Layer 9 of a small transformer language model trained on English Wikipedia (14 layers, counted from 0, width 96).
A neuron adds its activation times its output weights to the MLP's output. To switch it off is to set its activation to zero at one token and run the rest of the model.
A neuron's activation on a vector x is ReLU(weights . x), where the dot is the dot product.

Input weights of the MLP neurons that the questions are about. A number n stands for n times 0.0027.
n4: 33 48 44 43 -57 52 28 7 -1 -55 22 -31 24 -7 32 33 1 -4 -13 5 -6 9 -16 -15 4 -20 19 40 13 17 0 6 10 8 54 -23 -15 35 6 -41 -33 -39 10 18 18 -41 -42 6 8 -7 27 43 70 -2 35 -9 -6 28 -15 3 -19 -41 9 2 2 -3 35 6 40 45 14 -34 22 -2 -30 72 -1 12 33 -13 -29 0 -24 -27 -3 -5 16 -1 21 -17 -7 -29 15 13 20 -6
n175: -20 10 -6 21 -22 -20 2 -15 -5 -32 25 -21 24 -25 45 -5 -12 -18 -1 -20 -17 -17 -18 16 16 -31 -12 2 -13 -29 -21 5 7 -21 -4 -8 -39 2 19 -26 -6 -43 27 26 30 -9 29 -22 16 -56 -12 34 25 -3 38 0 37 13 -39 66 35 -5 56 -29 2 29 39 -31 18 11 -5 -22 -8 -27 -23 -4 1 41 13 25 -59 22 36 -36 10 46 -29 -2 0 1 -12 26 -9 48 21 -9
n183: 21 47 -11 -30 -30 -3 -16 -23 4 -2 9 20 29 -12 49 -8 -44 34 33 15 -18 32 -5 6 -53 -20 5 26 -13 13 -18 -3 -25 -28 27 34 -31 3 11 -15 -6 -2 -40 20 -1 -26 22 -46 45 15 4 35 -13 40 -8 -9 20 -12 27 -36 11 -3 -13 9 9 -8 21 -50 27 -65 -33 2 23 21 -52 66 -3 -16 -28 0 -38 -14 16 -66 24 18 -19 16 -26 15 -11 -14 16 -3 -5 37
n254: 32 -34 34 30 9 -8 16 -32 -17 32 -4 21 40 -13 6 -27 -93 -48 53 4 -32 29 3 10 -15 40 12 43 29 20 1 2 -31 -64 -50 50 -12 28 -15 -2 13 -32 -3 51 4 28 -12 14 2 6 -45 0 -16 -14 5 28 11 -25 8 42 -17 44 6 -14 -3 -2 6 29 38 8 -22 -2 -16 -7 -46 -15 -4 7 33 -35 -17 -64 13 26 -13 10 -45 -4 2 -34 -20 19 1 33 8 -46
n256: 14 5 24 -33 -16 -39 38 17 -9 -46 -6 -4 5 -40 -9 -13 -13 -29 38 31 -39 -40 -14 28 43 80 18 38 -1 -13 15 45 -18 -4 -2 -14 55 1 35 -14 11 -11 8 -19 13 -37 10 -26 -9 -33 8 2 15 -28 -9 -13 -17 -27 2 17 -43 34 15 10 -8 -30 8 37 -9 -12 -6 26 -56 0 26 0 -17 19 -26 -10 24 17 -24 -31 9 30 5 55 -1 13 8 24 -8 -7 -7 16
n331: -11 -1 22 21 18 18 -27 53 11 10 34 -60 23 14 -13 -47 -2 10 9 28 10 26 8 -15 11 6 -6 -11 1 23 -7 -5 3 -6 -12 -22 -5 14 -7 31 -17 1 -10 30 31 0 6 -36 13 -15 -1 13 5 24 12 38 7 -17 -5 -10 -4 19 -12 -3 -15 41 -43 -33 26 7 -11 -11 8 27 -22 7 -33 -38 -20 -3 20 -36 -1 -3 2 -55 -14 -41 12 17 20 8 76 -5 -23 13
n400: 11 -2 -12 -13 25 -27 32 -4 24 -35 19 -29 9 32 34 -14 -18 -4 -42 -26 52 -24 37 -9 -43 -48 -20 14 17 34 10 28 1 67 25 -32 13 12 21 12 -49 -33 8 -1 43 0 -27 20 -16 -20 -4 -44 17 -23 55 -2 -27 7 3 -10 -36 -4 -46 -87 -40 -4 30 24 0 28 -11 -2 -6 -22 0 19 -25 -18 22 6 -22 -33 25 -43 40 24 -21 -8 6 17 -4 -79 -26 7 -7 2
n423: 43 -18 -29 -9 18 -11 -40 -11 -2 34 9 43 -2 -26 -2 2 -19 -12 46 41 68 25 -38 -41 53 22 -7 -3 55 29 40 31 -13 -24 1 7 -19 28 -49 -12 7 -6 -19 71 -30 9 0 -52 -8 22 -78 -34 13 -33 30 20 -12 37 -3 8 -25 -37 -3 -9 -34 35 3 31 -20 -9 -37 17 13 -14 4 23 -12 37 28 21 10 -17 -12 -35 33 19 -11 25 14 -12 -25 43 -28 -7 21 -15
n444: -30 -10 -22 36 25 -36 -12 64 31 1 50 21 -10 -48 42 24 -8 10 8 -8 20 31 -3 31 16 5 34 -2 29 -22 64 42 -44 40 -8 -46 -73 -6 -18 -1 25 -7 5 -20 17 51 -3 14 41 -12 -12 -3 -39 18 -21 20 30 -17 25 0 -24 -18 17 -26 -5 10 11 -84 -16 -53 -4 24 20 20 16 -22 -18 24 47 14 15 1 -3 -42 19 39 -24 -17 -56 6 -6 -13 25 9 6 -14
n450: 59 26 -6 -3 -19 16 6 29 -23 -15 14 1 23 -51 -7 35 15 8 55 22 1 19 -14 17 57 11 15 40 -18 30 30 24 30 -21 25 -20 21 30 23 25 -32 13 -15 39 35 -26 -29 -14 -6 22 45 -21 -13 3 21 -24 -29 76 10 7 -38 17 39 46 12 -30 43 -51 19 4 -3 17 70 -14 -78 -22 34 -13 14 -27 27 7 -3 0 6 38 -17 -5 -5 -12 -24 1 18 24 -3 -49
n467: -3 -16 30 -31 -72 8 1 10 15 0 1 13 44 52 31 15 -21 -12 33 21 -11 17 5 7 -35 16 17 -45 6 -38 -11 4 -5 -2 -5 6 6 -20 64 24 -6 -32 -20 7 -57 50 39 15 -19 20 9 18 -2 14 8 -68 8 2 -31 -12 -5 45 1 -2 4 -18 48 -21 -29 4 -17 3 70 24 -3 -12 -5 6 8 -24 -11 -22 16 2 23 10 -6 3 50 -26 9 2 1 5 -32 -36
n514: 39 1 -21 -43 -35 8 -8 38 23 -22 1 -34 15 7 18 -17 5 2 21 -3 -37 63 -16 29 14 -10 26 13 -49 34 6 -36 -2 -2 4 -8 29 -15 4 44 -16 -47 -56 4 -32 19 33 -49 7 26 -32 3 2 46 5 -21 -7 -18 11 2 12 -12 42 15 31 -18 -29 20 -4 -24 -26 -28 14 -29 -24 31 -19 -3 20 45 -2 7 -6 4 -5 13 -5 -3 -20 -6 -16 -9 22 43 -27 44
n545: -32 -20 -25 51 -32 26 4 -10 19 -60 -46 -25 -20 63 -27 6 -28 -8 43 46 65 18 50 -5 11 29 21 -29 -9 5 13 43 11 -3 22 -45 -21 -1 -6 -11 0 0 27 16 5 15 15 -10 41 6 -9 52 -3 -24 45 -28 -19 -51 -18 -19 -21 16 12 5 -24 -2 11 -26 31 26 3 80 2 -52 20 -19 6 -32 23 15 12 19 15 11 18 68 -2 23 52 -10 3 44 20 7 9 -20
n566: -25 -59 -17 -3 -28 36 22 59 -19 -20 1 -61 -50 -21 -15 13 31 -25 -8 -33 47 -9 18 37 28 -2 39 -13 -24 -34 32 40 30 25 39 2 22 22 -43 -27 3 -26 0 7 31 -3 -14 11 -31 18 -18 27 13 9 -8 -24 1 23 2 19 14 -9 24 -3 -8 0 10 46 31 -51 15 -4 34 -23 7 -10 9 12 6 -11 -21 3 0 6 -4 33 -7 0 -34 -48 -4 -27 -29 5 -21 -10
n598: 22 7 35 -17 26 -32 18 11 -5 30 -50 -12 39 35 1 16 44 51 -3 -16 10 17 3 18 -4 27 57 28 -34 -11 10 -1 -73 1 -25 -33 33 -20 41 -17 18 -38 -5 29 -39 -39 -25 2 73 2 26 -1 -3 -3 -5 51 -41 -4 10 -32 25 5 73 -17 12 -44 -23 -47 25 -44 -21 44 4 -11 13 2 25 -30 24 25 -24 0 -9 -22 50 23 -42 24 50 -1 -28 -38 15 8 -33 1
n665: 6 -30 -10 -3 -8 -22 33 7 -3 -2 -47 -38 38 -32 23 56 60 -4 2 -43 17 44 14 18 -4 -22 -3 44 12 2 -11 -12 -23 27 -56 -41 19 -6 -18 4 -10 -52 18 15 -2 -38 1 15 34 10 2 8 -11 8 35 -11 40 -36 -1 -12 -15 -14 24 29 8 -20 -42 -29 23 20 -19 -13 31 5 18 1 -51 -9 -14 -23 -23 3 22 8 5 10 17 -20 -56 -52 -8 8 -8 26 4 -17

Output weights of the MLP neurons that the questions are about. A number n stands for n times 0.0037.
n4: -12 -7 20 43 50 -39 -2 1 -15 49 33 25 6 -1 -72 -30 -28 -35 -40 -47 -4 -8 -21 49 19 15 -37 -27 -14 -13 20 20 -7 -3 -49 -2 -12 -43 -28 79 -18 -31 34 17 -1 -3 28 25 8 10 -17 -6 -44 -14 -9 -13 39 -50 -26 14 -70 38 22 3 12 8 15 -10 -48 4 37 36 -41 14 16 -83 0 -28 -18 -1 1 48 24 -2 -21 -4 -11 -8 -7 16 -5 21 22 -35 -40 43
n175: -27 3 3 15 -22 -12 31 -4 1 4 26 -33 -23 -44 7 -14 20 1 56 94 24 29 -7 -32 -1 -44 16 -32 64 14 18 -73 -48 55 -8 4 14 -34 -13 -6 31 20 -12 25 1 3 32 -34 34 -19 -36 -26 -43 -4 6 -25 16 -8 -6 26 35 34 -3 16 -24 -23 64 10 3 44 10 11 -6 2 38 -31 -46 -25 -54 -6 17 -8 6 -6 36 31 43 -11 13 2 28 13 24 -36 12 50
n183: 4 -8 56 40 40 2 28 -32 -45 27 -38 30 39 -30 -48 -32 27 42 23 -42 17 -42 28 58 -31 -14 4 -18 42 16 -41 41 49 50 -15 -8 19 28 28 -8 -36 7 41 0 25 18 6 -4 45 24 -26 -28 -14 7 41 42 4 0 -23 10 11 -44 8 -7 -52 10 2 -19 -10 2 10 34 12 -28 -15 -65 8 63 16 -17 35 32 16 26 4 8 13 -4 -9 -14 -37 -6 2 19 -18 -4
n254: -53 -44 25 -45 -17 -22 49 4 -28 -2 -9 -3 -19 4 32 37 23 49 -20 -22 -10 -56 68 24 -5 36 32 -3 9 58 33 -3 19 14 -23 15 26 9 -6 -36 -38 -10 7 -32 8 -57 4 7 71 33 44 38 -20 2 -26 -26 -9 -34 -20 18 15 -48 -20 24 0 -23 -1 -31 -25 21 -4 -36 10 -28 -22 -29 46 -19 82 -29 -64 -3 3 -55 53 2 37 -5 -3 64 0 -8 -17 -32 -15 13
n256: 3 20 -45 -4 31 10 15 -1 -4 -4 22 -11 -25 20 -7 -4 2 -13 31 -86 2 8 -2 24 -38 -4 3 31 13 51 -11 44 16 -24 31 -52 7 -64 -8 -12 -28 -20 -33 -16 -20 -19 -7 23 41 8 -15 27 -6 24 -6 45 32 -1 12 -19 22 22 -57 35 -32 13 -16 -19 16 24 -31 30 -22 -18 5 -18 -36 -35 7 -5 36 -13 33 37 7 1 1 -31 -8 35 -36 -1 5 -16 -10 31
n331: 51 -22 -36 -2 -37 4 -9 -57 -4 -19 -25 89 -21 -7 -27 -3 16 -11 -35 -56 -38 -13 -23 39 -15 -16 12 -2 29 -24 16 -39 -42 -12 9 1 -3 -13 -47 -11 22 -6 -22 -69 -19 -41 43 37 -8 4 28 14 -22 -4 -26 -41 -79 -6 13 -25 12 -30 -37 35 -25 -51 5 14 -14 4 9 -53 10 -11 -10 8 52 29 -6 3 -84 -40 -13 -23 6 45 2 28 -7 15 -14 -9 -62 -23 45 -37
n400: -18 4 -2 0 -9 8 -5 -36 12 60 -29 42 -3 24 3 18 -11 20 -9 46 -31 40 -35 25 38 11 12 15 -27 13 -24 -65 -51 -7 6 30 -49 13 -52 -4 58 2 48 0 17 -17 -13 -39 -17 58 23 14 -2 -9 -37 -13 2 -62 -17 28 -10 -29 77 22 47 30 -18 -10 -17 -11 57 -22 36 -4 11 -36 -9 39 -27 18 -14 -45 -26 22 -31 2 17 28 -7 -47 -13 69 30 -9 6 36
n423: 12 -10 16 -23 3 9 62 5 37 -30 4 6 -35 17 -6 27 3 25 -13 -39 -34 3 41 -16 -70 -10 9 7 -40 29 -10 -21 31 20 9 22 -29 -6 -5 -78 33 -41 -26 -56 -73 -16 -17 -27 3 1 38 20 28 -28 -55 -49 0 30 -16 19 -23 -15 -54 32 -36 -8 8 -31 12 22 -15 -35 40 -54 -42 1 10 33 8 -16 14 -17 18 -2 -8 28 -1 -34 60 27 -13 14 17 -2 6 -10
n444: -41 -37 16 -11 17 17 -8 -11 8 14 -46 24 37 22 16 2 0 -4 2 0 -24 6 2 27 -11 3 -31 -27 -12 -39 -69 16 -29 18 29 14 -33 17 34 40 -45 21 7 5 -35 -39 -37 43 -20 -8 15 50 18 -8 34 -16 23 6 6 -31 12 27 3 37 15 11 4 69 25 -23 6 -35 -15 -8 -50 23 17 62 -40 -10 19 -23 -27 11 14 47 6 -20 -16 40 -8 -3 -6 -59 -47 -16
n450: -27 7 -14 20 11 -10 -24 -20 22 16 29 0 -40 26 37 -51 42 -20 -34 15 3 -13 -1 18 55 3 19 -51 14 16 -58 7 -45 28 -17 21 30 -19 54 -23 6 26 0 -34 -58 -25 -13 37 3 -5 -27 -10 46 23 -12 17 21 2 12 6 26 -10 0 -46 -35 9 -40 31 -84 -30 81 29 -11 -20 4 31 -24 -12 -20 2 32 12 20 -20 15 4 -28 -14 24 -28 45 4 -25 -1 -33 36
n467: -48 92 -49 6 23 6 8 -23 -31 1 -6 -10 -45 -66 -8 75 -27 -55 3 52 10 10 -40 -19 24 -6 -21 34 -23 13 6 19 -19 -12 38 -41 -13 11 8 -26 -28 41 34 9 56 -46 -50 19 -8 -38 -54 -37 9 5 -36 19 -36 9 0 -3 -5 33 1 -33 17 33 -43 -20 47 -5 -7 35 -27 -26 -27 51 11 -21 11 16 -2 26 3 -11 -14 -25 10 -11 -48 12 25 -19 -23 14 4 56
n514: -19 -1 28 2 -15 0 -43 -38 -6 9 11 6 -2 -16 -44 50 26 -51 7 -44 21 -26 50 -20 -9 -10 -28 8 -5 -2 -48 22 29 5 6 7 -14 -1 4 -2 26 -2 -24 70 20 -20 20 15 10 -11 0 -10 -1 -13 2 5 -21 -1 -24 15 -23 16 -60 -53 11 10 -8 10 4 10 27 38 28 10 20 1 1 1 11 12 39 35 27 15 -9 -11 36 -20 -16 -4 -18 -39 -18 -71 -18 -7
n545: -32 -19 -6 -4 2 3 -23 2 13 -60 31 -18 12 -46 18 42 -8 34 -15 -14 84 -8 -51 0 -18 -14 -8 -6 -23 -13 -16 -64 -36 54 -9 -51 25 11 16 -35 -41 -20 -8 -63 -24 -18 29 25 11 -15 37 21 -26 -19 5 -23 -4 -21 -40 9 15 -26 -9 -26 -29 -21 -22 -26 -1 -8 -2 -26 7 -6 -33 -25 16 -92 -31 10 -15 -45 33 13 2 22 -40 20 16 -11 11 -27 6 31 -30 17
n566: 3 61 -21 -23 45 53 -18 1 21 24 5 -15 69 -39 8 -43 -3 -32 18 10 22 5 -31 12 -33 21 8 29 -7 57 7 57 -35 18 -35 -11 6 -35 34 -4 -16 7 5 -38 -23 -19 -10 -34 15 -25 9 1 12 -15 56 -5 31 -9 -6 -17 -32 15 -15 -6 -1 -3 -17 2 72 60 1 -20 10 19 -28 19 3 -30 18 23 -23 -20 16 2 -11 -10 51 -2 5 40 8 -18 -5 -55 -13 36
n598: -13 -36 -57 -34 -3 15 18 14 35 -8 17 -43 41 19 36 -30 6 -79 38 -59 32 10 21 -20 -12 13 -26 23 50 -13 68 41 22 9 23 0 30 6 14 -15 31 33 1 5 -33 -4 35 41 -17 -27 33 58 -25 -3 -17 -38 -34 -22 34 10 -22 34 -9 21 -2 40 72 34 8 -30 24 53 35 -22 -17 -41 -18 10 10 49 -27 8 24 -55 -41 15 6 -10 -15 37 0 16 -4 13 29 -26
n665: 21 2 -24 1 -2 -16 -21 40 10 26 83 27 28 2 -2 -34 -44 -23 -24 -37 25 -50 54 -16 -2 10 -9 -5 -5 30 26 -20 25 -21 -6 -8 15 -3 7 4 -2 14 23 23 -20 -36 51 -20 -5 -35 38 37 23 -7 -30 -58 -35 23 44 -14 -17 -38 -46 1 -31 -4 15 -32 0 16 -7 28 8 -37 -5 13 59 -18 7 -5 12 -11 -14 -34 -15 -33 -11 55 1 0 -9 -16 2 -22 68 19

Each question names a token from some text and the token that comes next. It shows the vector x that enters the MLP there. A number n stands for n times 0.053.

Then comes g, the gradient of the next token's log-probability with respect to the MLP's output, scaled to length 1. A neuron's effect is roughly proportional to its activation times (output weights . g). A number n stands for n times 0.0039.

" Grand", then " Duke"
x: 30 45 47 -7 -4 -6 -6 4 -32 -1 3 15 -4 -20 -32 8 23 52 -36 -30 1 7 32 21 -22 33 -11 18 6 16 -20 -16 11 -30 39 12 -10 -42 -6 -22 -6 76 20 -55 29 18 30 -60 8 -3 -6 -23 -27 17 -22 8 16 -9 -19 -8 15 11 5 -8 -18 -16 20 27 -44 -7 -16 4 10 -6 0 -39 -1 19 -26 -15 -28 -35 12 -9 -71 -23 -22 -3 -38 -31 -11 -41 12 5 25 -22
g: 36 -30 25 2 -4 -7 28 29 -17 8 -31 12 -30 -21 17 49 15 -12 45 -19 -33 33 11 6 28 4 -6 47 -16 -51 -48 -4 24 4 -3 -12 9 9 22 -79 -5 28 50 16 0 29 50 -24 24 -3 -20 23 7 8 -14 22 -12 -21 -1 21 -25 -11 12 7 -26 -7 -53 -49 -22 -17 -31 -20 0 -1 26 23 -21 19 10 40 36 -6 -43 -36 9 18 -1 17 28 39 5 20 1 -52 24 7
Switching off which neuron hurts the next token most? n183

"E", then "is"
x: 7 10 58 38 11 -17 -35 -19 16 -8 -13 -25 20 -3 -46 -6 53 18 4 8 52 -14 20 47 -43 19 12 31 16 4 -26 -50 -14 -44 1 4 -35 -31 0 2 -13 57 -19 -31 47 11 12 27 4 9 10 3 -36 -18 6 9 26 -28 7 9 -11 4 7 22 -27 9 23 16 -63 3 -36 -15 27 7 5 -5 -17 -20 18 -10 -31 -26 -16 -22 -6 -3 -32 -21 4 -33 18 0 21 2 -2 11
g: -42 -6 10 17 -17 -6 20 14 6 17 -22 -27 -5 31 10 -50 -20 -19 -19 9 1 -53 25 10 -4 -13 -40 2 -36 62 -38 -4 -31 6 36 -29 -33 43 -47 18 35 1 24 48 15 -1 -20 4 9 23 -4 26 -6 34 2 55 -18 50 31 -10 1 -13 -42 5 15 -29 34 -15 -28 -29 13 54 14 -36 31 -9 44 0 -16 -17 16 -16 -12 -29 19 -16 -12 -1 -12 32 -30 -37 -32 3 6 -32
Which two neurons, each switched off alone, lower its probability most, in order? n665, n254

"5", then "–"
x: -10 23 66 -13 13 16 -24 -16 37 -36 29 3 2 -10 14 19 43 -6 -13 -22 17 -21 22 -16 11 67 -19 -4 10 7 10 -48 19 24 7 1 -39 -34 -31 -7 -43 33 -4 -11 -29 18 35 -26 -37 11 17 3 -17 -49 -5 -1 13 -3 -9 3 29 -35 11 25 54 -3 -11 -22 -33 14 -28 -17 26 7 -14 -22 -37 2 15 -18 -35 -15 -22 -3 -23 3 1 -16 8 16 8 -17 26 -20 6 21
g: -41 22 -20 6 4 42 30 -1 -1 -28 -35 43 -11 14 33 44 17 30 22 -18 8 -7 -44 11 3 -21 -31 21 13 -7 13 -43 8 17 -4 -8 16 -15 -12 -32 -35 37 -23 -2 -16 7 -10 -7 27 5 -27 6 36 -28 -33 44 38 -10 -46 0 15 8 53 -16 9 1 0 59 35 3 -52 -19 4 -24 -11 -11 8 31 -3 -47 -29 31 40 -11 5 -19 -58 -15 8 33 -30 21 -13 -24 5 55
Switching off which neuron hurts the next token most? n467

"s", then "ton"
x: -36 27 33 35 -6 14 1 43 -7 -20 34 -35 25 -6 -14 0 24 -40 -20 -1 33 -12 35 9 -32 1 1 -21 -3 37 38 -24 -11 -63 -10 17 -38 -39 11 -50 -59 93 6 23 7 20 17 -25 -6 -4 4 -24 19 -1 12 -28 36 -12 1 4 15 9 -52 -7 19 -5 -33 2 -28 15 -17 3 -3 2 16 -44 -19 17 14 -21 -9 24 -3 -12 2 -12 -28 -7 7 25 1 -5 49 -25 11 26
g: -8 -47 4 7 -7 24 -65 7 9 -23 -6 -17 31 -54 -45 12 7 2 -38 25 57 7 2 -19 -7 22 -30 -45 -1 -14 19 30 -21 15 -49 57 -15 -29 18 3 52 37 -10 25 15 -24 -9 0 18 39 -17 10 -14 44 -30 42 20 13 22 -37 -27 -16 -10 15 13 -8 -10 -13 18 -20 -26 -52 -7 19 -21 -20 -50 4 -4 25 -21 -12 18 13 -31 10 -1 28 -9 32 -2 22 -26 -1 47 16
Switching off which neuron hurts the next token most? n331

" debate", then "s"
x: 26 16 11 -8 -7 35 -11 42 12 8 16 -2 -35 -28 -52 -22 42 -25 -10 -28 -18 -21 -31 17 -23 22 15 -19 47 20 -12 -23 -3 -28 50 23 -9 -57 -21 -3 -10 21 -4 -36 7 16 43 -26 -4 -5 38 8 -30 -43 3 -22 -14 11 24 -11 25 16 -18 1 12 -24 -33 -19 -24 7 0 -34 -1 -34 32 -5 -2 26 11 -26 -14 -31 -38 -24 -46 21 -33 27 17 4 24 -22 2 -2 -51 -4
g: 48 51 10 5 -44 -12 -16 -8 -13 37 36 -44 -19 15 -12 -6 28 19 48 -20 -20 0 0 42 45 -28 18 64 17 -36 12 -13 -20 -57 7 -27 -32 16 -15 24 -31 5 44 -14 3 -26 -15 -4 26 -8 -15 15 1 -25 24 24 -30 17 -13 -9 59 7 -21 14 29 13 26 -5 -9 -45 14 16 27 -14 8 -18 -57 11 14 -4 19 35 -13 -30 13 -30 41 -39 32 12 -13 -14 -3 3 5 -25
Which neuron, switched off, raises the next token's probability most? n566

" ", then "dra"
x: 10 30 32 0 -22 -2 -70 -19 2 -22 32 -22 29 -27 -22 -8 58 29 5 -6 -6 22 11 -10 -28 4 8 -13 42 -4 -13 -27 24 -58 48 13 -19 -52 -27 -27 -5 22 -17 -38 27 6 30 -18 -10 -13 22 -11 11 -20 -18 22 0 -49 -20 27 25 -6 -3 10 7 -13 -15 8 -32 15 -17 -31 15 -15 14 5 -2 7 4 -3 -73 -19 -12 -6 -4 45 -13 -23 -4 24 -9 -33 24 23 -9 -3
g: 2 -3 -2 26 -12 -42 11 3 -55 -31 -3 21 25 26 1 -19 -27 -13 -14 -12 -24 17 -4 -34 12 2 36 -27 21 -18 -25 49 -8 23 31 -32 15 42 20 14 -4 -6 -37 -48 -6 20 7 -6 -61 -6 -23 -39 22 0 24 28 20 -20 4 18 -6 5 -3 -40 -75 -6 -21 28 -3 26 3 -21 13 30 -16 -9 -45 54 7 4 23 -27 -22 -29 19 21 53 -4 -23 -55 5 -35 4 -6 40 30
Switching off which neuron hurts the next token most? n183

".", then " Johann"
x: 31 30 15 -10 31 -43 0 21 51 -17 -8 -14 -26 -14 -17 -2 -18 11 -69 -23 28 -29 24 -23 -5 19 11 -24 10 -2 64 -21 -19 -67 -40 2 -5 -15 11 -5 -37 59 2 -21 40 7 23 5 -16 -29 -15 7 -9 1 -10 -6 -19 27 6 -8 -22 -7 31 -26 29 -15 -44 27 -43 -25 -3 -38 8 -14 0 6 -4 28 12 3 -47 -11 -23 -1 -12 -18 -24 14 33 -19 -29 7 -3 -31 55 -14
g: -64 9 2 66 -44 5 -6 -6 -61 25 33 -26 30 -44 8 26 42 -25 1 -13 43 25 -36 -19 13 36 0 19 -2 -40 -15 9 13 14 12 21 -6 1 -11 13 -10 -23 21 -55 -9 3 30 3 3 -38 5 41 4 32 -2 11 -13 32 -17 4 3 -24 14 13 74 -21 -37 17 1 6 5 -15 -30 1 19 -27 29 36 -8 22 35 -33 14 -19 -7 -13 0 -25 -29 -29 -23 13 36 -33 11 -25
Which two neurons, each switched off alone, lower its probability most, in order? n400, n444

" ", then "verse"
x: 7 30 17 -25 -10 -41 -29 -10 -6 3 54 -39 -31 -24 7 12 49 40 0 3 -3 24 8 -16 7 1 12 -30 27 -1 13 -40 -1 -64 13 27 -1 1 -32 -37 -7 26 -23 -5 51 -12 32 5 -17 -35 12 13 -26 -20 -18 21 1 -19 14 9 31 -6 37 -1 33 17 -5 -4 -6 33 -23 -36 18 -12 16 11 -31 4 0 9 -75 -21 1 -16 -19 19 -32 -3 16 -19 17 -25 14 2 29 8
g: 32 2 -35 0 3 17 5 6 -14 16 -20 -14 36 8 -11 12 51 -3 -51 -22 -36 17 18 76 -38 -16 -2 -9 13 18 35 11 15 -43 -44 -1 49 0 -9 -28 -35 2 18 7 -29 11 -21 38 -21 68 5 -17 -9 -28 -4 32 7 -3 2 -10 -2 -38 32 -2 22 -17 35 -18 9 -52 -19 -3 2 7 31 32 -16 39 5 -15 22 -15 45 17 -18 -11 19 -19 -9 43 -12 63 39 -9 -20 1
Switching off which neuron hurts the next token most? n183

" Alexander", then ","
x: 22 52 73 19 0 14 -38 5 8 -2 -6 -17 37 -43 -2 -5 49 5 -61 -35 22 -8 33 -28 -53 20 -4 2 26 27 -14 5 19 -4 9 9 -25 -53 -22 -14 -29 15 5 19 45 33 27 15 23 -6 -4 -5 8 7 -17 -20 -3 16 3 -3 22 2 56 3 18 -8 -67 5 -26 -17 5 -2 -3 24 23 -27 -27 -6 -5 3 -13 5 -2 -20 -6 -2 -28 -43 12 6 -22 -52 16 -24 4 2
g: 45 24 18 -10 8 29 25 -2 -13 -26 22 35 5 -37 -28 -59 2 -25 -17 24 -24 8 3 -37 -44 -5 -29 -8 30 -21 16 -31 -53 -11 7 -35 -44 52 -30 -49 -3 -29 -8 33 -13 -31 16 9 29 6 -3 -4 -19 6 33 -23 22 18 -6 52 -3 -2 8 36 -65 41 -3 -21 33 -12 19 -8 -1 33 13 -6 -19 1 -36 -13 6 -28 -6 -16 -22 -1 40 0 -4 -25 59 -26 4 -9 16 -36
Switching off which neuron hurts the next token most? n331

"Indian", then "/"
x: 19 54 59 37 11 8 -18 16 6 -6 -3 -6 -2 14 -64 -24 41 20 -13 -12 34 -5 5 0 -19 27 9 17 35 19 -5 -38 22 -17 -37 28 -49 -23 9 0 -47 35 -5 -31 7 5 -22 -23 31 19 0 -18 -32 -26 4 3 21 -27 -8 45 7 -8 -15 2 -15 -27 -26 39 -68 -27 -2 -12 29 -33 -14 -4 9 6 8 -18 0 -15 -7 -35 1 -14 -39 -20 -15 -17 9 -8 16 29 -1 11
g: -42 -26 -29 23 38 -4 22 -25 21 25 16 63 -11 2 7 44 -16 28 8 -23 24 2 -27 -55 17 9 30 -1 1 -23 39 14 31 49 -39 13 5 -12 32 12 -56 -10 -35 2 20 40 -25 7 2 12 21 -37 11 -20 8 4 30 -4 -32 -15 -21 -24 12 -18 -2 5 41 -55 13 2 -19 13 36 40 -10 7 20 -49 34 19 -34 11 -35 36 5 -3 -13 -15 28 -36 12 -8 -53 -13 -11 6
Switching off which neuron hurts the next token most? n254

" with", then " both"
x: 22 -9 37 12 -6 -9 -11 20 14 -30 -3 -13 16 0 -22 -16 45 14 7 -19 -9 15 23 -4 12 15 25 -10 23 12 7 -28 23 -39 9 45 -13 -18 -21 -7 -4 25 -23 -28 36 16 40 -5 -19 -22 27 29 -24 -12 -12 -32 5 -17 -12 1 -27 5 2 -11 0 -34 4 20 -72 2 -25 -51 3 -30 15 2 -26 15 -1 0 -61 -46 -40 1 -18 20 -19 16 -6 -1 -16 31 4 15 17 -42
g: -4 12 -20 -20 11 -2 24 -24 -7 -14 18 -27 -62 3 -3 67 27 30 -2 -9 -65 8 -4 8 9 -48 18 -18 -5 20 29 -27 17 -19 -22 22 24 -6 -41 24 -5 -25 31 -3 -18 12 -37 34 5 7 -10 -32 -7 -16 42 -22 34 -34 -1 16 -49 -3 -46 1 3 -1 12 -11 -29 21 17 -14 -35 -2 31 32 -4 41 13 -3 4 -31 -3 14 14 23 57 35 -2 39 24 -18 -35 1 75 -7
Switching off which neuron hurts the next token most? n254

"e", then "-"
x: 14 0 13 -2 -3 18 -34 2 -1 -15 17 -34 0 7 -17 -42 73 4 -13 -36 69 -16 37 2 -44 9 -12 3 25 32 -1 -20 0 -19 -15 -7 -36 -49 12 -56 -23 80 -17 -16 26 4 14 6 10 -29 9 -7 9 -3 -4 25 32 -11 -8 37 -35 -25 -21 -13 0 -32 -28 0 -48 30 -7 -34 2 0 11 -20 5 -9 28 6 -29 32 24 -8 -9 -15 8 -38 -7 8 -15 0 11 -26 29 13
g: -48 39 38 18 10 -11 -13 -7 17 25 15 16 -28 18 -17 8 19 25 8 -34 -35 28 5 -5 -10 -17 22 42 22 -5 -10 -21 35 1 -3 -4 18 -12 4 -28 -6 56 12 -40 2 39 60 -6 -32 -14 -9 -37 28 -30 -9 -5 28 29 -17 40 46 -20 74 18 42 33 -24 -22 -1 -21 -39 13 -40 5 8 -26 -1 -44 -6 21 7 -19 -3 39 -29 11 11 -13 8 -45 46 29 6 -19 -10 -21
Which neuron, switched off, raises the next token's probability most? n331

" to", then " "
x: 8 14 43 -7 -3 -24 -5 -9 -1 -33 -8 -5 -17 2 -7 6 53 -1 26 -5 -21 6 21 -12 0 -3 -8 -14 -8 22 -1 -11 -1 -29 6 45 -3 -31 -2 -15 -10 19 -26 -9 56 3 21 32 -28 -44 44 46 -39 13 -13 -3 33 -21 -4 5 -13 6 4 -6 -9 2 -38 16 -53 23 -3 -48 -12 -45 27 -15 -2 13 4 8 -78 -38 -45 -16 -14 3 -29 -9 10 -21 7 15 -10 0 -11 -17
g: -3 -38 -15 -24 43 3 -24 6 35 16 -18 6 3 8 -29 11 19 26 -19 45 21 -29 14 15 -53 -5 -19 -25 -5 -16 22 67 36 -12 -5 8 -24 8 30 -20 15 18 -31 -20 21 -59 -18 -5 26 2 23 -7 -5 35 -23 -15 -8 -25 -2 -15 16 -27 -22 -3 45 15 -37 27 10 -6 -4 -7 34 -73 -55 7 -4 -46 -20 20 4 -26 13 32 -27 10 -17 39 -10 -4 3 -61 16 -7 -37 38
Which neuron, switched off, raises the next token's probability most? n175